Layer 8 of a small transformer language model trained on English Wikipedia (13 layers, counted from 0, width 128).
A neuron's activation on a vector x is SiLU(gate . x) times (in . x), where the dot is the dot product.

Input weights of the MLP neurons that the questions are about. A number n stands for (n - 500) times 0.0032.
n26 gate: 632 670 397 584 593 484 562 372 539 504 948 500 323 612 465 384 546 409 439 281 561 585 485 586 192 500 508 578 511 622 394 511 566 435 694 457 602 543 342 542 642 441 612 656 393 429 379 239 311 504 447 458 538 364 577 457 586 660 623 714 646 624 602 413 453 449 496 462 492 389 461 432 679 565 783 264 735 625 618 653 523 703 458 442 634 520 462 317 559 492 460 675 581 530 251 398 441 577 396 378 530 778 291 616 553 481 644 319 385 380 729 511 637 450 303 590 433 316 420 250 622 610 389 504 473 386 296 512
n45 gate: 538 782 599 578 662 428 289 390 605 526 560 380 534 536 281 635 515 323 478 668 437 448 489 341 466 571 386 319 255 626 371 268 557 467 414 584 518 584 526 556 634 465 515 533 585 612 390 281 608 638 312 451 563 621 597 541 417 504 645 489 630 459 724 717 753 477 477 530 350 504 504 489 555 275 778 590 619 704 611 303 549 611 585 515 678 504 667 534 664 379 565 630 478 435 628 439 481 466 530 822 378 537 469 387 518 474 343 398 541 380 560 551 777 567 347 292 489 467 389 531 489 250 381 763 604 527 519 474
n89 gate: 472 723 613 508 688 572 480 710 484 728 331 512 377 450 251 562 437 465 587 429 705 417 413 625 563 508 410 560 730 492 310 466 624 398 516 528 613 852 448 627 567 545 301 696 306 630 504 592 591 373 527 659 504 392 639 428 794 460 706 311 626 612 661 606 460 444 564 528 461 267 639 590 748 590 465 357 581 656 417 415 584 314 346 620 618 429 646 624 537 379 305 289 663 362 409 347 238 516 536 362 695 580 524 492 567 675 481 550 386 532 532 732 383 539 601 380 659 346 323 410 646 316 370 464 551 561 496 205
n147 gate: 726 216 605 369 393 522 556 475 334 611 415 243 331 553 420 514 434 471 496 430 533 295 368 556 430 419 591 418 540 580 351 412 493 464 533 575 392 511 551 493 526 560 437 486 526 518 612 552 618 430 489 342 570 641 640 374 511 266 676 620 493 552 578 605 403 415 422 573 482 467 581 735 420 645 547 640 539 426 464 511 540 599 577 474 776 700 493 489 361 468 564 383 548 355 458 560 385 408 639 60 408 599 650 533 591 596 476 245 529 463 570 514 452 383 706 556 632 686 656 602 399 276 354 263 551 83 466 566
n149 gate: 404 589 556 584 618 564 521 458 657 475 439 302 429 593 335 590 567 678 451 398 507 514 436 547 447 348 500 332 528 426 557 601 464 566 631 504 497 752 486 317 412 536 457 765 599 517 328 364 252 412 448 479 669 382 475 461 572 693 574 388 774 486 213 462 475 182 665 539 545 472 443 343 591 601 528 394 360 525 447 597 468 454 634 229 518 537 584 396 493 253 373 664 535 561 559 313 561 468 436 391 667 440 533 539 591 652 530 604 637 706 575 479 460 440 406 321 663 588 510 464 410 329 482 286 426 431 291 649
n153 gate: 621 489 603 457 449 463 460 323 420 584 390 670 511 458 777 553 460 554 727 771 522 460 417 537 467 507 464 449 578 629 658 407 573 636 467 615 393 445 750 468 374 611 562 553 284 231 669 471 500 507 603 424 612 628 543 303 610 577 370 392 410 478 445 368 335 661 566 296 606 460 551 600 518 354 561 359 378 642 385 566 543 842 604 664 421 402 450 431 378 411 240 270 460 674 436 603 661 580 435 590 702 435 600 303 360 475 646 475 392 514 485 511 577 346 648 577 541 507 532 504 588 279 363 507 693 437 533 627
n191 gate: 591 734 309 357 797 453 641 623 504 525 478 489 529 538 546 556 486 564 504 604 807 389 597 576 478 471 408 573 208 646 482 356 800 489 648 537 412 730 450 482 393 629 597 525 557 469 649 507 590 489 450 432 611 695 601 536 562 366 582 617 714 493 558 528 289 475 616 688 493 664 525 511 333 270 564 406 615 478 511 383 601 429 682 410 507 549 432 446 548 465 338 458 367 604 653 547 460 701 733 639 524 619 529 518 607 518 584 409 215 356 478 640 536 607 632 587 574 703 351 474 474 539 443 428 400 236 420 568
n198 gate: 682 557 478 358 318 549 470 279 227 492 485 380 312 398 433 709 571 481 403 455 380 470 590 443 316 805 641 439 600 545 439 518 386 470 436 604 537 362 195 406 335 519 772 645 579 318 546 496 477 643 582 643 256 519 485 477 565 374 519 567 586 595 492 530 462 652 527 452 710 515 621 489 642 322 620 553 427 637 511 592 526 537 414 538 511 602 466 626 492 334 627 547 413 627 453 328 694 353 444 627 456 606 504 705 329 726 828 426 586 353 447 555 534 306 342 546 411 519 597 329 711 815 522 636 429 469 378 432
n201 gate: 454 523 436 614 708 566 566 414 481 654 709 546 466 333 336 370 538 485 416 576 561 469 576 272 492 611 451 566 339 481 314 653 531 462 531 304 564 621 462 679 599 559 485 813 686 382 477 319 255 389 417 691 378 527 718 677 368 396 290 443 618 554 647 474 709 442 426 557 597 333 500 229 602 530 458 538 474 492 470 562 515 603 595 357 523 548 626 481 676 294 445 275 504 644 460 337 457 638 405 591 541 711 594 485 231 615 414 754 398 783 316 496 609 591 559 423 578 390 455 634 340 342 382 462 364 387 267 320
n214 gate: 497 590 549 606 635 278 372 607 406 497 540 420 404 490 543 545 368 510 513 294 702 364 570 524 413 400 609 527 477 355 287 303 366 609 600 449 474 602 257 467 523 435 597 566 616 432 568 497 430 490 342 696 407 517 440 463 375 315 410 563 540 631 659 438 503 648 561 421 510 722 727 585 246 487 510 634 458 238 741 409 293 500 301 534 549 420 626 460 507 304 609 481 296 526 594 581 554 314 576 365 510 440 469 540 645 580 431 510 596 567 450 510 595 523 493 561 555 344 467 593 738 536 603 453 510 439 503 473
n228 gate: 384 430 568 403 605 546 405 602 521 524 496 767 334 261 535 422 624 771 355 341 500 406 396 451 295 608 421 433 524 572 461 507 346 562 388 472 462 468 573 292 486 685 528 387 334 664 651 489 305 639 414 441 524 735 458 434 468 500 566 359 431 486 253 350 451 584 475 462 527 597 437 425 548 497 597 671 352 616 297 377 472 493 483 392 600 478 497 486 361 653 514 389 423 440 764 652 796 562 628 325 554 458 535 367 514 594 747 636 610 625 605 544 571 538 447 363 464 503 493 643 709 503 486 605 521 326 599 413
n241 gate: 573 583 532 776 304 580 311 514 369 688 416 450 622 322 453 360 482 354 496 554 332 496 568 485 637 554 528 638 546 496 496 531 624 261 345 577 638 504 327 529 554 567 489 560 597 469 471 373 500 547 440 687 421 562 565 536 650 383 468 511 607 152 500 596 310 664 690 518 546 500 680 685 496 472 743 514 479 282 489 496 421 310 493 562 311 707 676 321 559 316 526 698 366 441 508 540 599 709 407 322 323 691 636 424 457 677 635 451 393 543 543 563 485 350 515 668 736 378 525 496 482 429 539 377 468 452 705 442
n246 gate: 218 375 680 335 782 483 618 244 434 587 598 541 435 537 376 295 517 636 606 586 634 438 393 696 621 662 684 312 449 589 475 477 361 534 552 313 452 570 341 500 428 660 372 653 551 483 490 587 579 434 374 603 655 542 497 396 300 521 631 534 572 316 507 622 497 521 448 616 524 394 389 673 343 490 486 580 493 688 568 363 479 672 370 413 507 684 517 448 525 388 525 510 393 377 446 388 451 383 538 271 557 279 348 510 606 625 368 642 483 358 476 601 630 459 243 528 507 377 435 518 532 317 527 479 449 567 419 483
n250 gate: 589 533 759 747 684 526 787 561 555 261 456 500 431 518 580 539 533 471 616 631 398 522 405 419 555 639 439 644 486 529 444 545 592 276 313 586 550 600 467 493 420 462 240 424 692 581 589 257 540 306 248 303 580 592 339 647 619 478 558 648 627 610 344 471 452 338 285 561 625 504 646 684 673 590 388 401 546 327 518 411 365 620 322 393 377 592 391 467 679 582 500 789 504 539 310 455 478 248 580 482 500 569 493 507 554 595 442 382 511 390 584 340 593 460 541 304 455 631 457 462 493 378 427 331 348 485 429 635
n26 in: 652 488 528 585 443 287 553 544 312 516 516 674 549 524 355 524 423 680 355 536 464 152 196 365 779 451 444 434 556 251 438 260 455 179 451 654 456 640 549 197 448 400 533 212 496 570 779 365 541 565 572 379 253 455 492 329 685 496 532 367 484 586 237 420 492 414 496 440 524 444 569 496 516 396 593 480 461 480 548 381 553 351 448 545 516 364 677 471 396 456 720 527 602 637 390 587 664 658 403 661 234 585 599 153 897 638 523 437 412 476 565 327 274 613 529 525 471 548 428 437 508 624 282 427 532 637 653 528
n45 in: 430 463 684 424 518 726 367 668 872 478 478 555 548 461 635 525 529 659 460 456 642 368 548 392 533 445 370 648 364 547 526 486 397 326 364 628 680 526 526 661 722 651 596 601 471 518 478 289 628 313 435 489 467 533 489 791 448 326 533 754 445 736 675 532 611 485 385 398 733 493 672 471 547 330 427 662 773 504 598 351 544 482 343 430 631 328 693 530 624 442 496 507 588 345 595 649 533 606 584 569 331 478 425 426 485 562 531 220 453 383 540 707 619 529 324 596 575 485 569 458 395 385 628 636 391 522 452 445
n89 in: 341 451 357 408 602 618 573 393 459 573 622 754 456 296 484 535 400 520 428 440 215 613 589 651 561 403 448 288 409 436 430 284 581 528 796 533 528 434 326 536 677 500 638 444 291 718 545 655 322 686 424 363 548 683 354 626 574 680 452 308 588 419 410 572 618 369 414 376 540 448 629 317 552 408 444 650 750 402 704 525 403 484 500 402 440 521 396 553 293 353 707 574 464 496 181 681 570 302 637 448 523 456 343 565 600 613 655 575 424 561 423 241 664 728 677 141 330 408 512 438 619 417 428 687 600 711 389 747
n147 in: 588 649 375 529 478 159 606 525 653 453 295 623 601 546 781 278 799 658 514 359 446 681 359 551 536 562 375 335 386 550 294 469 533 554 602 578 675 589 692 345 406 627 646 457 482 409 673 551 562 344 521 572 348 584 667 639 412 339 283 550 334 445 643 800 460 672 493 493 387 662 504 525 651 514 396 515 454 387 475 743 326 316 395 365 536 557 496 533 485 635 511 615 271 444 447 563 438 504 316 468 465 504 422 496 489 377 497 337 363 464 467 546 570 586 526 559 455 547 461 522 788 450 586 529 461 407 448 384
n149 in: 512 626 365 484 670 468 843 469 634 359 749 563 250 564 554 603 648 570 663 469 173 289 594 492 707 496 419 567 347 364 591 298 599 473 500 480 527 580 398 609 582 408 492 435 488 677 702 516 774 762 512 418 410 287 480 508 456 634 457 469 306 347 532 404 642 291 536 368 393 551 704 789 260 620 496 559 613 472 287 460 504 395 636 299 384 381 842 413 432 630 584 413 339 511 508 627 532 473 481 620 587 324 268 618 508 637 460 538 558 551 641 416 607 539 404 599 488 488 577 222 384 623 624 425 485 412 560 571
n153 in: 539 511 479 622 468 496 323 386 741 542 301 658 370 428 559 473 601 507 433 809 574 391 475 329 567 528 754 667 407 437 400 524 426 437 496 396 507 618 433 612 479 551 390 344 493 490 318 472 437 627 743 440 391 443 504 564 550 532 447 626 766 578 539 503 528 457 411 737 538 472 422 334 545 559 364 426 503 482 646 343 701 524 465 496 611 261 514 745 532 503 284 483 595 656 489 525 329 560 117 434 469 415 511 557 510 680 563 703 469 771 549 654 457 559 288 432 637 531 486 551 375 531 476 589 409 424 561 366
n191 in: 466 689 511 375 489 623 299 384 600 530 567 456 559 407 445 518 397 409 478 459 474 467 589 328 515 445 445 534 543 724 508 673 601 657 559 655 584 590 252 651 812 420 630 569 651 489 395 496 522 422 496 548 441 466 382 340 523 519 603 529 713 708 609 675 590 276 489 291 735 511 522 489 409 438 364 226 339 381 452 658 593 636 544 720 390 276 445 687 451 253 500 425 430 418 412 590 328 640 452 606 721 407 134 388 654 426 448 576 408 519 507 266 414 511 587 444 542 511 387 538 519 769 500 429 441 405 414 574
n198 in: 849 604 451 320 302 504 585 767 361 616 566 635 339 634 580 496 469 682 466 446 462 496 458 488 446 623 553 170 481 321 336 573 353 534 593 650 386 758 550 343 718 310 496 508 592 504 356 504 473 458 599 473 389 609 346 601 520 426 722 492 569 736 520 542 286 822 562 199 560 573 612 633 584 595 534 488 344 384 481 406 458 638 588 423 530 395 622 508 520 511 756 533 527 504 408 500 449 615 385 591 667 423 645 496 485 438 673 229 374 346 380 623 730 569 453 352 677 248 538 484 508 761 561 519 542 433 523 527
n201 in: 539 718 466 465 547 296 457 333 551 562 386 558 426 146 415 341 573 446 577 570 442 601 574 304 299 407 397 441 553 427 390 467 551 780 228 234 473 322 426 392 566 623 461 592 743 369 590 457 558 675 626 628 566 414 450 656 500 496 461 396 662 208 587 374 371 520 472 354 640 531 655 687 558 588 562 624 316 484 404 650 449 515 739 582 473 366 527 453 734 534 750 320 562 291 561 504 575 423 570 573 470 504 437 336 615 589 344 382 527 551 255 511 669 350 591 316 583 296 397 712 393 645 396 598 611 270 520 659
n214 in: 598 317 437 639 411 528 512 438 500 457 414 737 561 494 503 444 449 434 642 385 479 591 342 549 567 546 425 451 551 560 565 401 491 569 418 600 527 398 342 479 500 622 549 605 373 482 340 537 643 308 554 579 318 494 390 488 503 623 476 358 591 625 176 638 672 555 457 503 351 334 439 602 524 479 403 439 297 706 443 386 366 509 409 525 596 494 237 706 528 539 628 433 439 436 541 658 555 485 533 386 559 460 764 570 449 564 565 521 497 348 528 482 509 521 460 482 547 530 461 500 506 392 509 632 575 565 624 625
n228 in: 469 297 523 527 514 245 405 477 425 612 354 581 500 356 473 588 513 673 604 500 473 372 561 405 413 184 576 412 675 396 565 510 374 437 416 590 497 425 665 242 463 593 503 500 346 604 555 412 456 571 477 571 443 568 591 361 602 612 547 360 366 442 357 530 558 429 445 637 569 557 618 344 623 477 500 530 487 622 450 695 419 460 600 615 540 532 456 619 651 705 445 373 510 432 647 592 684 355 604 577 704 490 545 649 377 672 598 651 460 800 344 670 387 543 359 299 621 537 507 340 606 424 460 500 517 438 623 355
n241 in: 346 555 550 511 588 654 317 323 708 569 559 246 605 419 677 641 500 392 533 504 471 290 54 555 620 456 794 397 550 514 622 566 621 529 624 649 386 448 562 580 367 396 493 400 724 430 441 518 587 663 335 699 363 782 467 493 496 515 670 601 302 671 529 489 386 456 680 680 585 478 580 493 615 489 662 700 535 379 471 496 580 496 626 537 417 546 590 559 552 507 470 514 482 402 583 389 640 598 294 392 451 591 244 361 672 624 558 560 450 624 555 546 611 399 682 595 515 597 651 358 437 421 413 522 586 571 404 573
n246 in: 524 416 474 590 534 334 372 333 453 530 426 540 477 396 570 432 523 470 427 406 397 480 587 568 503 396 298 534 569 676 629 618 554 444 655 401 302 500 580 470 487 517 534 546 470 190 598 561 611 624 384 423 497 544 587 672 701 473 610 759 457 567 571 520 419 439 626 404 461 197 604 467 633 569 507 688 519 547 374 480 446 570 467 483 590 570 607 625 397 661 733 632 507 616 667 463 575 383 717 742 645 537 370 598 613 537 415 353 510 178 591 399 592 357 367 446 328 603 510 528 524 526 540 456 397 589 408 567
n250 in: 347 396 565 599 694 463 552 576 968 619 560 581 544 282 614 507 471 332 272 680 614 460 474 440 758 555 471 690 576 764 481 680 348 464 559 470 478 692 541 423 621 489 507 565 416 475 384 452 437 577 420 463 305 407 618 474 455 481 540 646 408 496 298 355 511 589 261 569 677 518 385 213 390 551 445 367 432 604 467 556 618 350 339 563 358 342 342 474 477 478 576 568 312 390 569 481 650 389 629 266 514 581 353 611 496 659 383 518 401 622 393 618 631 361 361 381 526 408 485 424 568 529 764 433 504 557 369 615

Each question shows a token from some text and the vector x that enters the MLP there. A number n stands for (n - 500) times 0.0039.

"36": 497 518 593 402 530 587 602 654 421 606 402 460 478 636 447 369 490 469 497 505 437 618 320 577 542 417 528 718 577 299 366 480 504 430 356 490 418 454 502 386 503 380 605 379 356 473 536 515 597 595 583 540 550 516 571 570 475 511 573 450 440 420 456 332 374 639 627 605 543 339 364 402 444 592 371 410 675 501 582 447 593 537 527 593 572 295 361 665 538 392 547 505 396 436 337 528 488 562 458 348 406 473 519 464 547 490 491 470 444 455 496 435 470 546 524 530 353 530 445 400 557 525 347 429 546 615 475 451
Which of these neurons fires most? n89

"our": 442 426 528 369 575 503 417 565 424 505 316 512 615 535 419 377 585 476 553 527 520 673 474 461 647 539 475 659 399 430 314 671 600 384 420 536 366 338 600 396 467 490 188 477 448 389 636 587 487 586 641 518 441 519 585 472 472 506 568 454 561 534 472 337 561 684 461 415 553 379 643 455 558 442 400 507 490 484 296 312 553 386 650 581 273 598 492 635 651 620 523 665 420 483 527 519 518 505 494 447 334 532 490 513 565 633 461 768 610 418 432 486 500 566 428 565 429 568 532 193 401 462 570 114 562 553 557 535
Which two neurons fire most, strongest first? n250, n241

" not": 593 442 620 430 538 411 477 540 337 583 410 470 615 431 433 476 524 413 591 683 281 430 580 578 397 339 393 638 439 391 323 675 605 487 597 621 533 499 443 495 563 476 553 377 622 497 492 675 573 400 520 340 438 586 600 446 412 587 546 513 480 584 488 511 635 611 444 458 473 479 335 401 481 592 228 385 612 533 386 281 479 404 501 480 531 481 410 399 508 562 425 414 400 617 392 432 569 500 334 444 402 477 398 609 492 470 534 468 395 412 441 509 453 570 443 564 458 801 499 551 635 635 464 683 374 523 442 637
The most active neuron and its activation: n191, at about 1.4

"on": 485 422 539 413 509 533 558 360 559 576 352 431 594 583 634 571 588 347 622 532 388 533 347 551 657 584 423 335 513 289 409 413 523 482 456 587 470 526 482 513 494 439 445 405 468 516 589 669 592 592 566 549 585 486 678 414 407 441 535 454 565 504 527 416 466 488 546 511 424 506 448 393 501 468 416 561 437 525 456 412 345 486 680 536 541 508 466 633 728 625 770 437 589 523 620 536 506 542 519 396 406 508 501 520 548 566 455 430 430 700 584 521 443 638 551 542 343 617 572 601 437 548 461 447 588 685 567 471
The three highest activations, in order: n147, n191, n250

" Club": 484 435 383 373 451 420 496 582 474 451 468 527 438 615 529 392 615 538 555 516 453 523 486 497 642 494 433 483 437 388 429 511 424 533 414 580 451 500 457 364 559 487 574 359 450 493 512 507 626 598 577 465 537 560 708 419 416 512 576 593 530 565 463 476 375 417 468 539 566 473 548 455 543 550 420 696 359 551 504 489 506 453 597 730 492 445 402 538 517 588 684 686 443 597 535 608 545 488 449 403 511 516 467 484 540 518 410 502 351 343 421 461 511 527 594 386 446 597 671 517 579 563 439 307 632 618 642 540
Which two neurons fire most, strongest first? n147, n228

"gin": 524 551 510 561 478 511 662 479 641 648 441 439 579 499 496 438 577 442 494 505 203 485 607 674 550 454 427 357 436 528 269 561 465 592 439 643 475 512 429 635 621 447 337 346 406 518 581 621 637 605 650 560 405 440 644 258 481 464 567 503 455 385 525 523 496 549 572 584 313 337 451 390 523 520 346 385 539 634 482 472 558 418 489 525 511 524 323 584 550 473 523 562 538 481 632 725 596 554 463 408 340 424 342 563 503 561 527 617 563 507 612 496 405 511 336 526 498 517 643 552 460 484 341 409 540 584 471 503
Which of these neurons fires most? n89

" ac": 413 537 381 471 387 491 553 523 424 411 574 498 481 627 435 418 501 558 462 557 284 590 572 671 391 327 454 481 475 489 468 716 638 342 431 625 517 632 412 537 496 442 563 286 687 486 470 467 585 553 590 401 591 515 589 595 304 547 549 402 552 616 472 530 404 368 418 445 538 382 623 381 459 331 340 511 279 537 622 419 445 495 609 656 564 271 541 531 606 660 505 440 444 504 412 609 633 517 393 429 579 623 471 491 566 378 434 485 642 543 461 603 605 473 578 427 396 388 664 463 560 439 584 339 451 670 304 516
Which of these neurons fires most? n149

".\n\n": 501 478 467 467 375 566 568 518 465 432 307 424 514 629 434 409 448 561 460 675 320 382 504 496 475 466 541 346 539 486 354 493 536 446 487 505 534 509 612 462 438 585 677 476 465 447 548 483 439 430 433 529 514 434 614 441 430 511 543 435 521 565 462 535 546 492 500 540 552 541 514 437 543 491 617 436 480 557 456 432 469 617 459 432 573 473 520 647 501 557 345 575 559 502 423 554 506 460 457 322 514 548 639 493 408 694 666 606 564 485 460 521 476 526 381 431 446 497 410 675 700 516 506 406 489 558 450 583
Which of these neurons fires most? n228

"aving": 562 507 379 576 525 454 440 476 589 580 658 409 444 626 374 376 521 400 554 601 382 482 432 464 439 496 518 513 432 271 399 652 478 518 488 488 456 338 508 640 571 582 651 419 438 456 492 709 461 453 579 425 503 535 634 416 487 625 571 508 487 422 434 511 443 604 543 450 489 418 536 439 428 477 589 430 497 588 574 474 606 587 480 553 470 350 444 458 541 469 580 676 322 642 407 487 618 445 347 360 498 401 533 512 470 677 709 600 516 500 619 451 518 566 495 444 614 564 575 466 385 574 485 427 431 481 467 625
Which of these neurons fires most? n153

"ing": 480 456 468 645 541 475 404 489 627 469 421 447 365 541 425 371 589 384 544 460 499 648 502 381 446 436 516 600 456 423 410 553 665 465 400 529 580 554 491 641 500 464 570 387 549 467 617 548 620 562 609 517 520 506 639 599 458 464 585 506 440 562 445 479 411 576 559 525 640 333 493 468 563 396 609 541 483 663 640 457 622 615 579 532 483 496 484 466 473 567 708 708 308 747 502 513 603 547 399 371 452 373 575 497 487 616 621 473 436 302 452 552 513 569 420 426 711 546 652 565 500 528 560 373 497 618 522 504
Which two neurons fire most, strongest first? n241, n198

"land": 529 428 503 452 404 472 549 590 559 397 369 514 479 584 508 432 544 393 511 495 459 581 351 524 547 374 575 415 559 339 454 452 433 474 448 531 384 464 393 543 495 446 460 393 425 523 585 587 679 592 504 533 585 546 713 425 445 462 569 452 517 515 378 467 495 492 526 556 407 308 549 529 490 435 382 431 573 523 585 416 426 509 599 382 491 550 446 567 422 594 656 565 516 619 696 633 441 463 526 392 495 452 497 395 517 567 444 475 342 454 558 468 451 642 403 295 492 494 665 491 442 540 469 564 544 584 603 363
The most active neuron and its activation: n191, at about 0.85

" season": 412 350 417 384 417 497 464 559 587 472 400 546 555 605 499 350 556 569 577 487 342 585 473 522 643 404 596 500 625 282 423 602 537 423 383 611 488 423 576 530 581 397 670 419 456 427 503 548 495 407 545 536 609 557 664 550 317 511 569 537 395 527 613 434 540 607 590 453 477 491 397 426 712 480 424 563 490 625 590 408 497 308 480 563 571 473 493 575 484 662 486 667 561 451 359 479 597 500 390 384 512 499 458 566 568 487 501 646 458 497 504 412 658 649 469 575 438 512 520 570 372 549 496 339 393 479 595 608
The most active neuron and its activation: n201, at about 0.58

"ched": 424 537 473 485 490 462 556 521 559 571 524 481 323 627 471 453 556 489 625 462 376 839 499 530 510 552 499 521 513 527 409 486 522 453 502 576 481 300 478 474 537 471 589 408 482 459 386 551 523 608 556 589 426 527 652 364 452 492 393 572 634 573 419 450 527 615 502 441 474 350 394 522 591 471 297 427 564 402 621 462 514 499 636 481 409 598 375 513 551 520 651 656 668 550 580 460 571 528 533 353 579 516 509 479 415 486 431 372 488 296 533 559 318 495 440 376 558 606 533 602 490 569 616 516 413 632 437 422
Which of these neurons fires most? n198

" in": 510 453 505 481 449 311 540 517 440 508 458 487 482 617 378 470 530 310 614 505 413 702 653 495 453 363 500 551 419 345 368 499 481 502 526 497 412 544 549 485 579 504 576 482 517 543 565 394 510 620 633 491 543 408 626 469 459 527 648 584 379 706 554 458 542 471 489 472 410 407 556 395 566 424 559 522 488 531 423 526 428 585 498 479 450 521 526 541 551 591 528 481 380 553 479 438 475 545 441 329 514 496 517 500 557 568 439 420 537 339 493 371 605 600 529 425 415 588 550 557 615 461 416 363 445 583 409 432
The most active neuron and its activation: n147, at about 1.8

" of": 472 523 504 517 553 476 478 536 401 553 515 534 439 577 301 266 549 493 364 534 406 449 433 478 419 481 468 583 482 348 443 447 465 490 524 544 473 535 496 536 522 457 558 496 441 462 533 547 367 577 422 527 504 480 660 545 449 568 444 681 587 556 424 456 484 442 529 450 509 478 508 428 486 453 527 393 537 453 462 414 513 589 508 447 532 433 504 517 504 460 547 648 588 544 482 530 487 448 453 312 391 541 475 418 513 543 418 490 494 390 519 455 608 529 522 545 448 527 471 422 481 553 545 370 405 548 386 491
Which of these neurons fires most? n26

"om": 431 457 437 593 448 531 471 307 700 512 449 464 480 729 533 407 480 547 529 568 399 594 486 524 639 466 461 707 577 326 178 571 658 469 621 533 538 381 628 605 623 419 305 435 483 471 451 622 635 415 545 527 767 624 584 407 403 510 523 433 554 354 520 588 505 582 518 529 477 452 429 424 432 421 574 499 398 556 455 344 579 522 720 595 556 500 397 477 689 637 576 501 480 659 553 398 474 487 299 424 532 318 453 530 619 556 448 697 493 508 514 500 563 514 553 640 479 408 442 563 555 526 439 461 445 490 684 713
Which of these neurons fires most? n153

" year": 505 365 320 369 486 434 487 669 538 561 387 521 483 580 490 300 574 524 582 449 284 472 528 545 584 423 493 451 597 291 425 575 615 494 425 552 485 479 522 349 547 432 617 508 447 412 537 583 537 448 536 568 490 435 668 524 354 425 577 497 466 507 579 441 593 505 484 432 444 493 395 301 722 482 450 620 493 557 560 407 513 382 439 609 458 484 561 634 484 616 459 645 494 603 291 545 529 555 452 391 443 483 545 494 546 562 386 633 538 473 558 471 600 719 528 580 455 510 516 517 387 503 396 482 405 429 556 611
Which of these neurons fires most? n191

"per": 386 559 639 519 606 551 477 625 397 507 513 426 486 582 355 498 604 524 479 459 464 409 550 546 481 388 444 506 462 333 281 576 547 592 538 602 451 618 556 540 462 629 490 322 686 568 491 565 712 667 604 443 462 422 637 567 327 479 453 471 558 523 659 548 440 463 473 385 595 420 381 307 468 458 599 623 311 455 514 443 571 497 521 542 224 391 539 667 795 555 524 599 523 501 635 564 475 513 565 422 511 526 534 362 502 480 505 518 462 526 523 445 439 473 559 552 569 629 517 557 580 427 545 704 481 473 496 626
Which of these neurons fires most? n45

"ank": 270 450 383 696 529 458 595 630 627 473 471 400 335 602 501 331 556 653 722 440 463 627 568 388 525 515 557 533 388 392 448 576 523 510 436 570 554 583 518 441 552 534 316 400 557 502 467 571 527 369 574 467 576 643 592 526 317 628 647 515 541 534 414 516 372 595 589 296 567 460 279 489 461 396 564 391 459 496 615 529 744 474 540 570 435 347 357 439 558 478 569 754 519 556 512 611 709 661 492 461 428 413 563 573 475 530 527 391 477 184 612 501 674 488 346 631 718 553 479 464 502 639 444 401 490 544 543 518
Which of these neurons fires most? n250

" reached": 585 626 557 465 437 510 547 614 511 484 524 465 543 627 421 377 423 507 631 546 448 613 567 408 467 434 356 674 463 235 317 611 464 505 446 642 404 347 554 344 605 619 607 472 517 515 554 551 559 505 595 390 379 534 596 607 256 597 672 691 543 574 547 424 535 730 552 491 465 535 558 482 395 432 503 486 565 535 716 499 548 550 428 438 464 341 402 488 514 627 432 505 429 505 509 529 539 516 501 386 548 538 466 500 366 463 537 357 599 412 679 477 461 606 455 399 584 637 722 454 510 523 586 482 424 632 476 456
Which of these neurons fires most? n198

"ou": 493 440 594 482 574 398 541 548 381 587 437 537 616 658 538 528 580 477 542 634 492 565 686 285 361 558 642 565 607 337 409 526 612 393 459 634 500 317 513 412 415 459 352 450 613 444 522 552 444 480 604 561 522 645 562 532 419 596 558 419 640 504 501 609 435 641 531 497 608 301 356 437 375 354 364 495 529 610 620 354 507 439 611 664 349 362 548 538 360 638 508 496 514 648 596 409 519 515 610 446 563 599 435 395 494 592 275 775 454 416 425 503 593 530 483 495 340 531 429 175 478 569 472 373 658 397 651 543
Which two neurons fire most, strongest first? n153, n147

" high": 363 540 477 509 312 539 535 512 573 454 493 479 459 565 383 344 532 489 607 467 357 514 623 429 344 476 458 543 664 300 349 564 577 504 466 544 431 411 589 627 504 541 577 384 476 401 450 540 676 395 545 367 489 314 608 543 374 468 568 448 479 446 564 356 503 653 582 371 430 431 587 302 368 552 490 516 564 595 739 488 506 571 535 689 491 390 497 419 414 667 439 528 433 661 671 485 364 591 519 398 286 535 469 439 550 584 291 452 592 405 586 468 589 539 494 509 509 621 568 523 558 501 394 472 441 524 523 664
Which of these neurons fires most? n228

"ain": 373 450 446 389 480 570 486 583 466 520 479 599 548 634 516 508 538 424 578 401 380 480 604 418 459 530 428 476 421 292 273 639 525 525 477 746 588 545 484 476 578 435 451 386 410 402 573 383 483 405 681 531 547 673 541 586 421 540 578 473 644 681 518 471 451 576 562 355 527 506 448 459 356 279 540 470 535 538 318 419 558 600 584 482 326 405 494 489 703 521 857 387 581 637 346 502 611 519 378 393 455 513 465 539 515 631 609 334 668 241 494 496 452 452 481 504 516 535 455 438 499 548 585 471 476 427 458 530
The most active neuron and its activation: n198, at about 20

"it": 414 552 477 503 618 499 692 687 679 680 494 381 551 573 619 405 536 440 508 508 407 581 750 559 267 547 533 351 421 534 667 520 722 610 555 641 423 425 536 363 463 438 483 301 553 343 508 470 466 468 588 468 424 600 655 514 317 496 584 475 618 414 613 417 586 483 449 637 398 396 491 407 503 487 370 337 465 578 600 719 491 493 561 607 362 386 468 437 756 422 491 630 437 459 525 487 601 520 488 509 507 405 569 573 457 416 504 657 536 334 582 503 629 519 389 413 547 382 549 621 519 473 379 456 493 522 485 494
Which of these neurons fires most? n201

" against": 525 478 543 558 450 454 530 518 441 470 420 449 473 660 358 428 574 482 491 597 318 433 546 554 486 522 542 471 548 473 380 460 527 465 497 521 507 505 539 561 509 568 715 480 399 400 508 478 369 427 497 523 533 484 657 442 478 526 611 469 565 601 469 499 535 497 506 477 533 492 582 432 525 441 551 412 508 515 513 427 538 602 456 374 560 502 541 575 468 560 377 612 583 541 487 544 483 475 384 312 495 529 542 459 402 655 650 547 512 489 433 475 525 511 367 442 419 526 437 622 630 512 513 418 462 547 459 509
Which of these neurons fires most? n26

" call": 525 523 308 552 596 439 432 462 588 560 529 446 426 678 474 279 575 638 435 370 456 484 724 629 441 492 524 452 415 251 393 684 537 495 555 548 499 368 556 434 612 487 444 474 610 485 488 474 651 450 558 560 518 568 573 418 349 456 540 513 425 355 373 448 536 492 405 455 448 461 659 395 389 535 312 529 496 747 441 555 587 563 562 541 440 457 424 573 555 601 576 705 367 577 358 530 566 660 407 369 461 438 592 552 383 474 521 587 460 421 450 513 398 486 537 591 339 535 585 531 665 518 613 598 555 561 438 583
Which of these neurons fires most? n241